Layer 12 of a small transformer language model trained on English Wikipedia (16 layers, counted from 0, width 64).
A neuron's activation on a vector x is SiLU(gate . x) times (in . x), where the dot is the dot product.

Input weights of the MLP neurons that the questions are about. A number n stands for (n - 500) times 0.00093.
n1 gate: 308 351 644 623 353 434 422 549 422 333 335 229 701 349 486 545 429 469 406 453 540 420 752 597 452 364 249 436 728 448 469 589 571 619 299 483 568 468 391 375 339 426 215 270 551 433 533 732 378 596 693 731 399 523 297 123 331 592 419 486 530 302 852 448
n6 gate: 384 328 491 394 291 607 627 275 619 489 508 754 691 533 494 594 648 773 675 311 548 306 613 481 387 429 420 320 478 320 299 478 443 725 493 833 415 444 494 404 370 490 385 131 615 388 476 453 397 713 394 672 620 467 595 118 443 396 338 457 438 533 426 500
n10 gate: 466 597 688 596 442 460 496 424 496 553 317 720 518 263 282 354 646 611 355 576 412 586 702 514 615 511 609 396 669 262 349 514 500 654 455 672 393 703 458 341 212 462 461 490 606 91 668 535 430 749 409 568 419 347 499 320 254 431 395 481 380 371 345 503
n12 gate: 424 505 397 298 490 518 802 416 473 435 372 396 448 335 489 714 512 408 315 438 266 480 620 472 656 232 551 413 650 389 468 515 704 456 678 226 392 421 540 420 702 485 188 359 643 675 608 329 535 627 423 771 461 234 568 386 759 274 285 543 527 442 380 234
n18 gate: 466 422 522 581 485 831 462 337 592 642 310 503 579 411 557 428 590 470 461 641 305 592 382 384 313 753 397 676 456 412 434 470 498 484 731 677 615 405 255 566 291 146 551 449 524 455 569 610 425 549 505 373 484 369 680 505 488 427 481 584 505 349 439 197
n21 gate: 511 299 657 345 452 730 375 477 416 603 677 481 589 289 542 431 676 616 308 499 286 570 844 507 692 599 407 367 589 301 604 550 447 305 604 723 137 463 586 346 575 481 636 364 393 476 514 400 704 346 545 520 660 215 608 257 588 560 465 453 403 510 529 543
n22 gate: 722 401 698 440 547 617 433 332 275 333 383 434 454 263 689 449 609 453 452 570 651 415 428 703 329 665 257 431 473 713 483 673 566 548 437 247 606 106 499 428 347 161 464 799 500 525 473 457 569 231 444 338 352 567 471 586 506 264 606 799 583 285 494 455
n30 gate: 556 420 291 544 363 340 666 567 477 544 378 204 418 582 650 754 275 655 675 285 446 445 410 669 612 591 523 542 442 579 367 290 392 504 343 475 486 684 668 491 599 494 653 611 444 356 522 553 529 343 637 339 383 593 808 481 729 396 651 597 571 599 399 702
n31 gate: 673 254 468 417 379 728 809 447 367 433 758 305 573 531 399 542 624 573 258 269 605 445 485 486 456 455 512 357 361 289 594 626 574 595 416 423 342 287 654 518 518 407 411 404 597 379 314 483 451 601 568 560 301 578 634 538 552 562 443 378 645 662 511 454
n34 gate: 603 271 543 491 683 409 292 675 513 647 506 537 678 765 515 466 329 582 405 526 551 724 702 500 502 368 452 530 551 537 318 728 643 691 458 626 721 517 391 233 402 302 659 869 425 655 491 605 544 504 483 521 573 716 559 430 491 520 699 467 579 365 508 304
n62 gate: 600 511 307 719 414 464 445 738 603 613 525 629 676 492 486 295 415 358 543 556 578 384 620 548 576 517 666 596 479 328 627 428 693 469 220 329 684 592 692 727 534 447 539 594 696 391 100 502 115 544 609 415 310 603 419 269 621 624 539 382 663 499 634 486
n67 gate: 525 188 227 460 468 449 512 375 661 455 362 544 612 592 521 660 616 517 471 542 463 650 716 600 426 621 335 501 564 665 514 603 522 520 492 672 577 427 633 682 550 587 373 437 696 483 478 740 460 405 461 577 322 600 516 536 545 613 195 330 616 443 420 613
n70 gate: 462 350 409 441 230 406 565 503 429 557 267 608 491 474 387 440 463 370 346 562 353 487 489 731 364 808 475 538 314 380 507 394 515 575 336 439 636 235 419 540 527 392 822 427 546 709 415 540 437 357 679 479 278 392 501 256 403 724 649 248 454 841 587 460
n84 gate: 787 546 307 30 337 462 216 388 343 580 204 420 661 724 360 641 388 529 403 602 499 508 354 222 495 610 569 495 471 285 453 601 323 592 386 428 539 307 553 612 307 504 449 583 630 599 608 545 334 315 592 503 404 487 690 493 390 498 203 472 399 708 490 574
n93 gate: 360 551 552 577 524 553 363 441 494 469 286 501 598 125 439 520 559 735 420 574 455 446 449 519 448 218 82 23 838 590 246 512 553 398 571 642 456 438 351 500 470 425 486 477 491 400 586 280 339 804 583 543 501 558 419 458 349 593 638 420 645 244 385 325
n99 gate: 624 506 357 534 769 424 559 329 363 607 590 564 773 325 596 283 408 463 134 564 612 564 419 260 381 536 615 621 571 476 364 491 663 693 432 494 589 449 556 515 421 137 331 528 696 529 392 426 582 360 568 462 474 501 357 584 540 869 610 580 585 668 598 457
n102 gate: 355 371 671 130 690 609 622 575 287 528 401 544 586 549 519 577 524 538 457 251 364 673 515 533 404 420 504 495 703 445 551 586 800 502 172 686 314 741 473 658 534 483 451 417 603 491 391 443 518 248 602 808 532 483 581 357 619 665 495 579 538 497 740 257
n113 gate: 447 402 526 476 594 588 363 507 437 488 305 276 439 480 381 562 635 648 162 329 464 385 854 316 618 380 593 452 558 517 440 403 506 465 273 363 795 542 666 628 437 504 711 633 564 487 422 518 450 471 371 512 541 585 442 628 701 374 687 500 605 621 469 532
n114 gate: 348 458 481 693 603 628 664 346 632 716 632 434 602 551 656 580 544 502 220 470 491 490 485 479 365 479 451 267 630 416 387 684 445 645 488 325 314 259 650 376 361 257 564 452 273 256 561 679 739 504 670 660 594 389 705 354 479 350 548 380 89 171 378 286
n121 gate: 642 234 648 669 586 488 651 415 613 732 445 359 555 583 639 462 303 395 448 625 410 517 473 374 513 424 416 372 499 557 550 717 359 406 542 714 541 738 467 344 491 454 468 595 425 475 432 747 395 440 558 399 516 759 658 365 439 507 581 689 672 584 311 866
n130 gate: 467 613 621 682 598 617 620 437 396 429 456 440 737 532 679 451 573 304 397 583 408 689 650 518 441 530 540 662 559 786 550 657 448 482 147 673 435 488 349 334 491 363 370 473 706 383 510 574 531 584 621 495 191 383 712 353 364 901 624 608 423 420 609 625
n134 gate: 574 524 607 290 598 485 610 728 535 223 459 590 544 340 344 626 418 611 463 404 348 818 450 448 352 300 165 163 505 476 632 352 657 661 709 478 291 620 458 207 438 735 498 343 525 504 572 526 549 536 296 406 620 485 599 495 391 196 563 568 425 304 325 465
n143 gate: 429 781 242 574 719 461 509 523 502 461 377 534 675 462 500 783 553 399 367 488 484 551 628 255 571 417 403 539 448 379 249 552 855 456 273 630 788 548 674 450 528 286 263 348 396 456 515 200 575 624 499 676 549 385 539 543 700 346 655 490 660 384 685 659
n173 gate: 401 756 537 447 571 438 683 662 423 743 551 439 652 411 867 750 311 314 565 574 425 667 485 501 300 731 393 446 369 649 621 296 408 467 488 532 694 394 656 494 346 518 475 386 428 491 485 480 461 567 473 425 334 371 685 362 369 604 652 618 351 500 540 435
n175 gate: 553 521 366 493 484 408 606 595 706 509 521 466 407 573 820 457 427 602 226 389 438 629 678 397 805 609 488 449 396 391 458 448 636 436 525 733 651 317 435 610 548 522 407 677 306 533 497 552 190 728 529 549 586 497 567 596 581 446 455 537 570 498 705 492
n1 in: 465 510 540 873 333 847 556 686 505 534 574 241 482 589 535 560 479 652 458 496 466 325 399 544 613 397 762 534 254 640 287 740 412 722 441 445 542 472 449 459 554 635 449 797 497 473 420 590 496 478 463 328 431 550 448 375 488 597 615 433 357 319 542 326
n6 in: 677 513 457 454 731 553 670 578 437 365 485 457 543 574 466 549 351 542 635 524 430 545 482 401 374 634 334 547 366 527 607 589 473 316 716 766 520 522 784 552 589 662 479 500 558 447 542 798 780 461 621 337 637 597 439 543 456 374 778 688 520 331 498 428
n10 in: 534 341 499 366 587 505 379 533 505 294 493 554 323 517 626 533 443 487 730 549 671 354 315 536 425 460 489 598 550 650 679 483 682 754 553 432 447 428 667 298 495 369 500 512 425 554 380 579 559 492 657 483 575 430 283 750 518 519 461 586 298 240 498 662
n12 in: 301 686 550 522 335 477 495 451 563 396 359 282 529 317 458 248 612 521 467 638 431 629 579 773 471 209 332 400 609 378 536 590 579 597 472 342 586 398 501 624 314 789 412 534 555 397 546 556 459 590 718 592 643 455 452 529 458 823 543 339 664 717 530 457
n18 in: 467 485 411 463 542 612 477 533 480 435 548 572 654 648 495 405 357 308 561 547 321 812 497 364 516 459 843 726 551 400 343 391 365 378 588 417 654 386 471 592 345 380 280 491 663 494 426 704 496 474 403 428 628 495 617 515 514 601 678 356 648 307 576 572
n21 in: 689 632 673 685 599 746 149 452 556 543 311 476 466 516 322 386 629 532 365 551 413 216 529 463 503 449 265 415 633 703 304 782 610 359 506 640 556 647 597 450 408 272 701 386 604 385 537 416 369 667 543 570 617 575 408 456 356 444 603 537 604 390 590 362
n22 in: 711 508 592 483 503 670 456 567 638 578 402 602 605 724 601 394 497 444 385 674 617 710 604 700 274 478 404 443 613 477 741 536 372 673 601 526 504 564 563 220 270 522 559 421 567 388 562 256 372 641 578 520 558 497 510 330 555 309 423 383 568 289 429 637
n30 in: 546 565 342 673 614 379 446 470 514 545 524 468 667 576 495 299 498 341 648 517 548 508 651 520 477 547 542 552 415 451 708 468 307 461 633 165 448 537 630 392 373 508 450 253 273 750 564 496 420 435 589 570 730 552 599 599 565 571 472 435 591 378 617 654
n31 in: 327 264 187 391 481 401 514 363 617 357 530 449 624 506 561 491 740 552 485 323 494 645 628 598 612 382 482 487 544 430 547 367 347 446 516 575 458 393 583 253 466 482 584 439 455 515 487 336 472 441 418 825 457 567 403 490 483 536 367 295 714 568 701 413
n34 in: 555 41 347 596 552 514 508 417 568 340 535 408 382 388 662 595 460 592 296 528 288 323 648 610 247 560 527 557 366 629 337 519 157 640 512 571 609 561 474 289 500 402 581 588 498 544 589 651 434 395 553 607 468 428 466 580 636 484 648 484 590 623 503 340
n62 in: 477 465 501 456 515 387 500 594 524 546 595 484 617 489 539 510 453 505 394 630 416 558 611 708 588 718 403 502 505 377 481 405 320 531 357 525 534 397 605 709 710 299 450 439 400 265 412 690 518 391 730 390 380 390 149 320 494 712 645 730 463 450 450 478
n67 in: 472 673 654 476 493 541 374 663 447 431 518 603 539 542 358 411 554 420 578 481 392 513 289 392 535 454 368 597 466 364 402 525 458 491 455 527 473 729 567 676 769 451 452 628 394 730 155 535 438 717 468 538 252 385 367 515 477 446 433 647 611 334 568 308
n70 in: 580 428 428 720 619 271 355 374 429 310 551 455 394 367 566 253 669 428 616 377 430 530 777 615 440 282 442 570 631 500 479 403 595 501 335 422 637 550 558 527 504 599 241 552 664 480 525 526 348 545 551 614 423 660 455 468 506 587 586 647 576 446 708 409
n84 in: 580 368 514 457 329 398 366 373 518 506 504 421 522 804 398 677 405 500 429 494 661 512 553 494 450 261 563 578 524 595 414 459 509 290 453 664 845 233 510 414 333 469 686 495 581 407 694 495 532 413 485 456 677 395 513 539 509 816 471 479 539 273 564 439
n93 in: 512 340 644 611 415 528 763 489 410 541 410 229 505 595 352 525 312 312 275 516 690 399 550 693 627 437 579 501 592 492 575 688 474 717 563 367 341 648 431 440 426 467 268 606 351 660 492 730 571 774 619 548 511 434 423 339 607 525 537 647 517 640 481 813
n99 in: 479 498 399 768 251 598 575 514 524 553 403 462 288 418 676 489 576 426 639 465 495 461 395 560 508 704 515 815 359 652 563 514 663 497 634 328 738 413 525 645 515 491 740 556 684 662 366 465 460 492 444 588 465 226 413 594 609 567 553 421 475 591 520 460
n102 in: 226 584 432 442 398 357 570 623 235 453 276 419 381 478 627 360 368 643 416 654 546 601 519 579 551 539 712 460 594 609 502 320 538 479 461 659 562 492 695 442 444 508 802 606 406 528 449 434 490 734 608 852 569 527 591 443 623 346 311 510 605 622 494 456
n113 in: 479 410 553 242 598 426 567 675 614 410 412 466 603 429 543 557 325 584 570 386 549 494 501 616 686 605 443 602 535 349 432 534 563 511 403 728 553 503 403 598 484 415 498 648 528 471 445 586 857 464 647 321 673 319 525 669 512 406 627 483 570 298 233 529
n114 in: 574 321 454 328 761 665 485 692 513 704 255 200 445 668 601 393 539 192 479 652 646 678 628 701 370 714 545 520 561 435 519 656 613 558 494 359 163 312 455 418 346 487 325 560 412 535 312 634 738 622 335 451 555 414 413 542 603 591 333 367 537 501 370 571
n121 in: 756 487 559 262 411 480 543 216 597 593 409 560 510 513 555 586 516 581 211 342 478 714 602 449 602 591 491 551 529 670 512 409 453 405 475 664 570 529 463 183 733 515 598 510 822 645 493 484 586 372 649 478 391 512 363 678 595 425 397 482 655 667 349 465
n130 in: 349 520 643 517 561 704 523 426 478 617 474 603 517 385 619 661 437 589 584 335 409 366 689 561 426 354 695 367 631 624 576 301 348 509 587 775 491 382 336 304 401 384 600 802 457 335 540 543 547 260 441 610 569 379 545 496 227 560 244 656 467 504 561 628
n134 in: 262 417 436 580 508 471 639 716 712 305 372 564 424 543 653 645 367 447 466 555 362 818 475 483 439 549 574 291 610 375 568 410 388 656 533 473 636 547 306 386 525 689 347 664 657 550 391 408 302 739 595 594 467 368 477 479 462 559 415 536 512 411 298 310
n143 in: 510 635 538 405 557 407 264 612 448 451 640 458 524 403 422 591 280 336 302 596 573 364 373 508 724 416 535 487 347 512 432 416 464 567 297 555 488 528 519 593 780 543 392 595 465 233 578 508 461 723 249 535 748 610 480 528 522 681 635 478 506 615 425 593
n173 in: 498 605 326 706 386 491 358 503 198 832 591 520 506 637 349 678 517 612 624 612 597 579 730 277 524 524 481 608 244 576 586 397 558 614 410 413 546 727 596 504 634 537 284 509 460 634 601 561 382 340 345 524 404 617 630 562 416 547 640 578 526 453 459 353
n175 in: 315 599 500 294 381 518 464 482 397 412 633 255 369 656 494 480 557 296 425 438 402 529 552 210 515 403 209 345 447 508 548 605 463 464 414 499 364 567 369 331 319 499 385 597 617 440 230 576 533 561 667 585 565 390 592 490 557 628 454 524 475 636 544 482

Each question shows a token from some text and the vector x that enters the MLP there. A number n stands for (n - 500) times 0.01.

" Gene": 523 499 354 612 511 456 552 433 448 426 421 527 286 747 393 504 492 331 455 519 595 534 193 395 462 511 610 455 283 456 514 489 488 443 653 450 517 486 456 501 403 518 381 546 601 423 590 698 650 607 647 306 619 399 369 741 535 410 463 492 334 683 266 601
The most active neuron and its activation: n84, at about 0.63

".": 473 430 907 648 487 447 550 363 598 470 357 456 303 659 572 354 543 494 497 520 358 501 502 680 511 437 696 447 166 586 520 456 411 502 340 596 537 557 566 519 574 534 488 357 362 623 482 439 573 327 489 297 352 557 492 424 601 459 397 554 468 402 577 441
The neuron with the highest activation: n121

" Doctor": 381 530 369 515 601 296 528 631 577 384 449 518 463 440 297 462 500 504 520 400 605 641 433 611 425 478 597 597 193 440 382 470 479 463 511 400 617 355 483 603 417 606 770 461 525 704 586 524 466 480 490 482 460 468 513 859 347 616 410 585 591 574 403 399
The three highest activations, in order: n84, n93, n22

" they": 525 472 415 471 654 430 826 434 340 522 619 413 491 635 523 441 547 518 381 402 503 421 756 710 507 452 434 533 618 781 579 387 242 527 524 570 480 373 607 493 458 512 508 450 535 661 682 537 410 361 486 475 604 528 436 600 462 457 273 404 749 354 371 446
The most active neuron and its activation: n31, at about 1.5

" there": 521 434 528 749 417 426 485 338 567 475 577 353 494 767 775 319 621 534 497 489 647 596 549 732 558 563 609 403 604 627 603 553 418 476 514 478 580 442 571 431 647 419 516 439 613 634 619 574 542 254 628 435 596 600 394 491 496 656 443 262 657 495 429 552
The neuron with the highest activation: n121

" power": 416 560 469 522 532 426 478 443 371 587 437 428 574 577 465 273 467 348 588 531 546 587 624 660 497 549 609 777 575 421 626 407 405 448 429 612 456 726 560 541 465 493 456 530 638 607 466 643 405 680 492 511 640 415 504 708 532 591 198 480 638 504 431 409
The three highest activations, in order: n67, n102, n18

" he": 519 568 514 491 462 516 646 644 334 542 763 413 513 597 507 453 649 530 439 276 464 472 650 673 480 369 372 599 392 688 551 368 187 546 466 654 407 457 539 493 597 477 623 550 573 648 608 591 580 492 712 302 636 502 449 736 544 479 557 447 614 440 370 438
The two highest activations, in order: n30, n113

"port": 370 498 472 427 496 380 421 653 620 622 382 373 413 749 387 487 380 250 424 549 530 494 523 579 501 479 434 785 339 466 596 350 477 489 693 479 475 610 427 493 525 384 624 595 674 595 491 572 439 630 485 751 512 464 456 711 533 494 369 501 525 571 525 506
The two highest activations, in order: n175, n84

"ot": 366 680 409 512 573 400 530 551 501 548 562 508 451 586 369 400 535 366 573 514 533 643 411 493 687 485 456 847 380 639 572 398 455 424 482 535 532 630 531 571 394 412 151 580 350 503 541 450 603 494 501 485 508 260 382 647 386 630 509 612 524 575 450 285
The most active neuron and its activation: n173, at about 2.2

" attention": 350 506 198 475 402 504 499 561 324 579 444 331 446 648 350 288 577 464 565 421 644 661 426 745 508 402 586 612 559 478 486 468 458 505 614 307 491 630 478 326 404 597 507 389 462 652 599 594 394 545 587 597 551 378 520 544 526 612 567 388 616 574 394 286
The most active neuron and its activation: n12, at about 3

" this": 537 343 539 556 549 664 465 690 473 511 390 359 372 703 426 368 462 559 605 368 512 498 379 712 533 511 621 529 532 463 408 492 396 523 385 560 318 504 413 359 429 400 586 607 383 751 567 558 563 558 794 462 723 319 425 555 368 584 645 344 566 557 453 361
The two highest activations, in order: n34, n114

" money": 430 507 164 524 480 323 535 569 399 511 466 386 470 642 499 340 595 491 448 472 538 609 539 766 488 356 614 655 480 525 601 433 440 458 503 400 554 534 586 460 527 513 639 387 579 570 571 536 315 427 492 581 558 434 506 598 525 509 265 442 804 423 436 292
The three highest activations, in order: n12, n30, n70

" Sarah": 492 402 250 558 353 582 587 362 420 423 514 582 432 617 348 471 511 392 425 310 564 503 482 601 424 511 640 644 343 656 703 493 447 365 811 546 577 472 487 482 517 639 648 489 491 573 591 609 397 486 464 498 376 660 460 793 530 447 421 514 516 475 488 431
The neuron with the highest activation: n31

"va": 534 407 380 543 374 627 684 515 447 435 539 531 248 602 608 550 635 458 346 458 587 412 465 486 508 361 589 712 394 561 575 528 344 482 645 328 611 608 398 512 487 470 376 599 412 533 615 561 392 595 402 345 632 761 535 787 428 539 450 437 592 444 539 452
The most active neuron and its activation: n62, at about 0.58

"ure": 389 520 431 595 445 495 453 624 378 515 414 430 334 520 458 221 478 435 504 431 590 760 412 710 547 427 594 812 526 479 446 424 465 433 525 328 581 487 471 484 436 522 357 488 455 688 459 703 501 565 521 542 523 424 450 591 499 631 358 384 540 589 455 428
The most active neuron and its activation: n70, at about 1.5

",": 530 483 693 651 264 405 535 382 509 476 598 493 348 537 581 341 561 532 404 485 446 513 475 782 542 458 617 306 369 516 598 589 273 413 489 429 581 609 473 604 613 649 486 480 374 733 492 524 442 464 542 429 538 600 430 498 613 456 441 583 584 514 377 571
The neuron with the highest activation: n121

" to": 302 486 706 387 551 461 622 563 609 512 531 480 423 589 556 514 430 492 477 558 560 361 581 847 492 464 526 467 478 663 695 480 511 514 595 670 491 434 462 489 425 411 414 515 526 496 620 578 482 446 534 424 520 440 459 431 606 419 197 492 620 312 491 500
The most active neuron and its activation: n22, at about 1.7

" not": 310 460 340 389 445 467 729 354 465 660 436 423 396 529 492 510 728 613 469 553 453 202 549 772 516 498 629 493 473 644 653 398 354 501 661 535 580 480 441 548 538 519 549 474 424 396 439 650 541 655 582 382 625 297 470 423 388 589 453 608 468 579 383 481
The neuron with the highest activation: n12

" carry": 442 399 722 443 550 511 455 299 559 571 374 406 521 506 438 371 627 334 607 547 582 456 766 735 535 585 524 611 486 415 621 502 412 508 382 647 443 628 475 487 449 518 680 626 637 601 526 441 453 573 418 576 724 477 420 615 509 546 123 449 605 554 459 578
The most active neuron and its activation: n21, at about 1

"eri": 648 516 496 647 594 578 560 575 566 468 622 435 481 631 525 414 488 318 390 476 581 625 575 486 727 640 677 513 213 381 417 603 639 514 778 326 402 493 325 447 551 487 382 451 446 475 396 649 363 680 302 309 642 573 465 499 566 685 578 526 367 715 494 747
The two highest activations, in order: n175, n99

" contact": 422 499 489 578 534 425 472 539 531 473 592 530 630 689 379 438 468 397 559 541 573 516 565 649 489 553 601 721 463 463 678 422 445 497 339 349 500 758 428 360 435 534 603 570 555 657 529 527 336 621 602 402 680 339 557 655 564 743 248 442 538 498 441 289
The two highest activations, in order: n6, n21

" 2004": 454 428 516 662 312 346 518 489 544 466 360 558 499 639 609 406 564 377 683 285 466 440 431 706 370 310 569 547 459 555 489 485 385 516 356 608 561 526 345 458 663 568 498 450 442 729 553 487 469 384 743 293 645 347 621 573 403 579 410 236 524 596 568 633
The most active neuron and its activation: n30, at about 2.4

" Harvard": 354 435 369 621 384 379 499 521 466 432 344 503 445 568 455 465 521 447 461 342 516 605 482 556 396 334 525 690 273 606 631 464 504 400 676 556 686 388 436 417 618 472 723 626 438 561 639 596 638 378 585 445 532 741 568 697 431 448 188 466 381 524 566 687
The neuron with the highest activation: n30

"y": 496 452 372 472 307 677 646 383 397 496 521 499 418 601 573 368 571 363 478 326 451 466 329 572 449 574 587 677 460 563 651 592 415 591 813 443 644 472 486 462 489 488 442 507 642 438 620 479 458 397 342 514 590 530 440 831 389 536 557 477 695 488 556 509
The three highest activations, in order: n18, n99, n31

"ed": 358 549 626 553 402 587 495 308 406 470 398 476 432 569 479 378 662 486 544 545 604 442 700 816 495 671 489 687 558 534 603 546 389 379 361 594 490 594 578 531 560 548 567 531 540 518 528 488 408 669 509 527 579 503 487 626 601 590 289 400 537 484 565 564
The most active neuron and its activation: n21, at about 0.5

"'": 543 436 503 728 388 596 524 465 631 536 347 510 466 429 476 534 603 631 695 429 526 426 302 564 497 408 369 456 368 488 605 247 513 649 664 421 692 554 401 275 527 381 731 320 653 543 517 308 404 427 478 474 562 195 430 590 387 503 506 595 717 423 437 207
The neuron with the highest activation: n134

" put": 507 456 647 429 531 733 453 406 656 481 561 491 531 624 365 351 738 426 491 606 547 383 828 684 661 682 559 475 419 462 677 517 384 506 410 492 552 681 454 378 442 535 575 500 521 574 435 510 395 548 391 518 688 336 444 680 598 487 305 454 761 568 547 460
The neuron with the highest activation: n21

" before": 375 485 607 445 479 540 551 381 516 365 423 633 385 746 656 493 545 461 321 372 538 412 505 814 467 475 570 468 356 485 458 509 387 566 540 543 502 454 504 468 698 527 359 492 518 606 485 487 531 456 676 452 664 317 531 397 567 551 220 364 618 505 515 397
The neuron with the highest activation: n12

" of": 294 555 649 409 556 492 627 480 607 427 507 469 322 527 488 572 435 447 428 509 528 352 510 896 451 565 505 512 334 429 570 544 418 527 488 546 576 498 472 371 518 479 464 588 578 589 550 543 569 538 503 457 557 431 402 388 487 514 321 436 565 433 537 453
The three highest activations, in order: n1, n12, n22

"me": 346 817 501 475 579 247 687 766 498 378 638 541 560 485 437 479 420 663 490 461 450 717 668 548 459 531 606 594 634 523 554 509 600 566 315 535 656 487 617 562 677 620 544 377 470 597 553 386 380 485 307 542 703 538 251 657 394 517 447 479 656 551 406 610
The three highest activations, in order: n143, n134, n102

" surviv": 244 450 304 539 798 451 674 628 564 599 407 387 573 510 491 287 510 389 369 491 638 678 606 497 744 435 593 509 590 443 580 565 423 562 627 390 376 563 353 456 514 540 729 647 410 711 373 408 345 699 477 406 569 428 370 567 470 623 395 489 555 598 343 372
The neuron with the highest activation: n12

" core": 455 474 384 505 633 483 412 515 333 468 307 444 363 616 400 309 429 495 521 491 519 617 282 770 551 446 545 744 484 483 476 535 522 532 394 434 601 480 440 432 389 505 651 537 423 627 477 645 452 523 576 590 546 401 518 709 528 471 355 492 563 565 384 345
The two highest activations, in order: n34, n84

"s": 456 429 504 531 447 517 544 533 498 516 387 472 384 659 591 332 405 507 486 481 527 484 618 795 470 426 437 716 621 647 592 488 449 484 426 434 677 476 499 411 505 666 506 374 489 745 534 651 535 378 427 556 531 550 474 452 460 666 310 409 606 515 578 407
The neuron with the highest activation: n70

"ly": 324 492 383 557 427 362 497 544 355 581 399 341 293 478 491 416 482 491 512 602 542 391 512 863 472 346 493 535 573 540 624 482 519 518 545 520 483 527 526 470 592 505 491 485 534 463 724 667 491 561 662 476 573 464 511 514 332 642 597 588 545 437 498 557
The neuron with the highest activation: n93

" Son": 512 475 341 465 599 490 538 473 496 446 583 410 507 698 526 426 545 410 510 557 658 440 404 414 529 545 553 495 381 525 581 546 513 380 719 351 711 407 457 448 403 618 660 459 564 477 656 388 440 554 578 465 483 405 508 952 465 442 505 603 559 642 441 409
The neuron with the highest activation: n84

" Vo": 609 465 703 469 559 400 447 568 419 326 616 708 445 737 370 383 577 583 419 451 542 513 517 388 633 507 528 472 373 434 509 468 443 518 573 287 568 469 448 533 575 494 516 740 603 469 484 626 362 526 473 110 716 508 425 803 454 434 516 504 512 372 474 595
The most active neuron and its activation: n113, at about 1.8

" them": 385 425 410 597 403 483 571 377 534 506 551 278 533 631 533 369 724 443 540 552 616 345 712 790 521 555 490 574 512 630 758 475 382 484 432 476 476 611 586 401 461 450 520 488 586 538 588 567 547 473 441 552 627 498 388 522 554 602 181 334 557 483 506 508
The most active neuron and its activation: n31, at about 1

"in": 444 679 499 584 588 569 525 533 518 430 401 429 471 546 448 466 395 441 571 534 406 582 424 684 393 512 584 410 394 606 622 441 372 703 754 558 702 462 447 566 279 423 364 503 465 418 208 302 624 605 365 469 740 376 414 444 465 766 607 614 473 379 429 457
The neuron with the highest activation: n18

"ians": 508 339 273 490 454 465 607 403 433 509 537 378 477 526 513 437 598 464 473 466 621 480 613 651 484 521 383 823 509 668 618 557 357 476 510 346 683 398 470 633 329 556 644 346 441 752 527 597 557 430 551 445 537 668 433 553 455 542 345 391 533 530 434 358
The neuron with the highest activation: n70

"r": 608 434 430 633 409 622 673 304 432 483 536 638 330 619 607 450 616 371 478 559 708 421 292 473 440 483 442 635 397 513 473 608 462 515 789 398 637 464 544 467 400 447 209 544 648 501 432 482 434 540 410 337 608 460 374 781 516 562 455 528 499 348 577 543
The three highest activations, in order: n99, n18, n22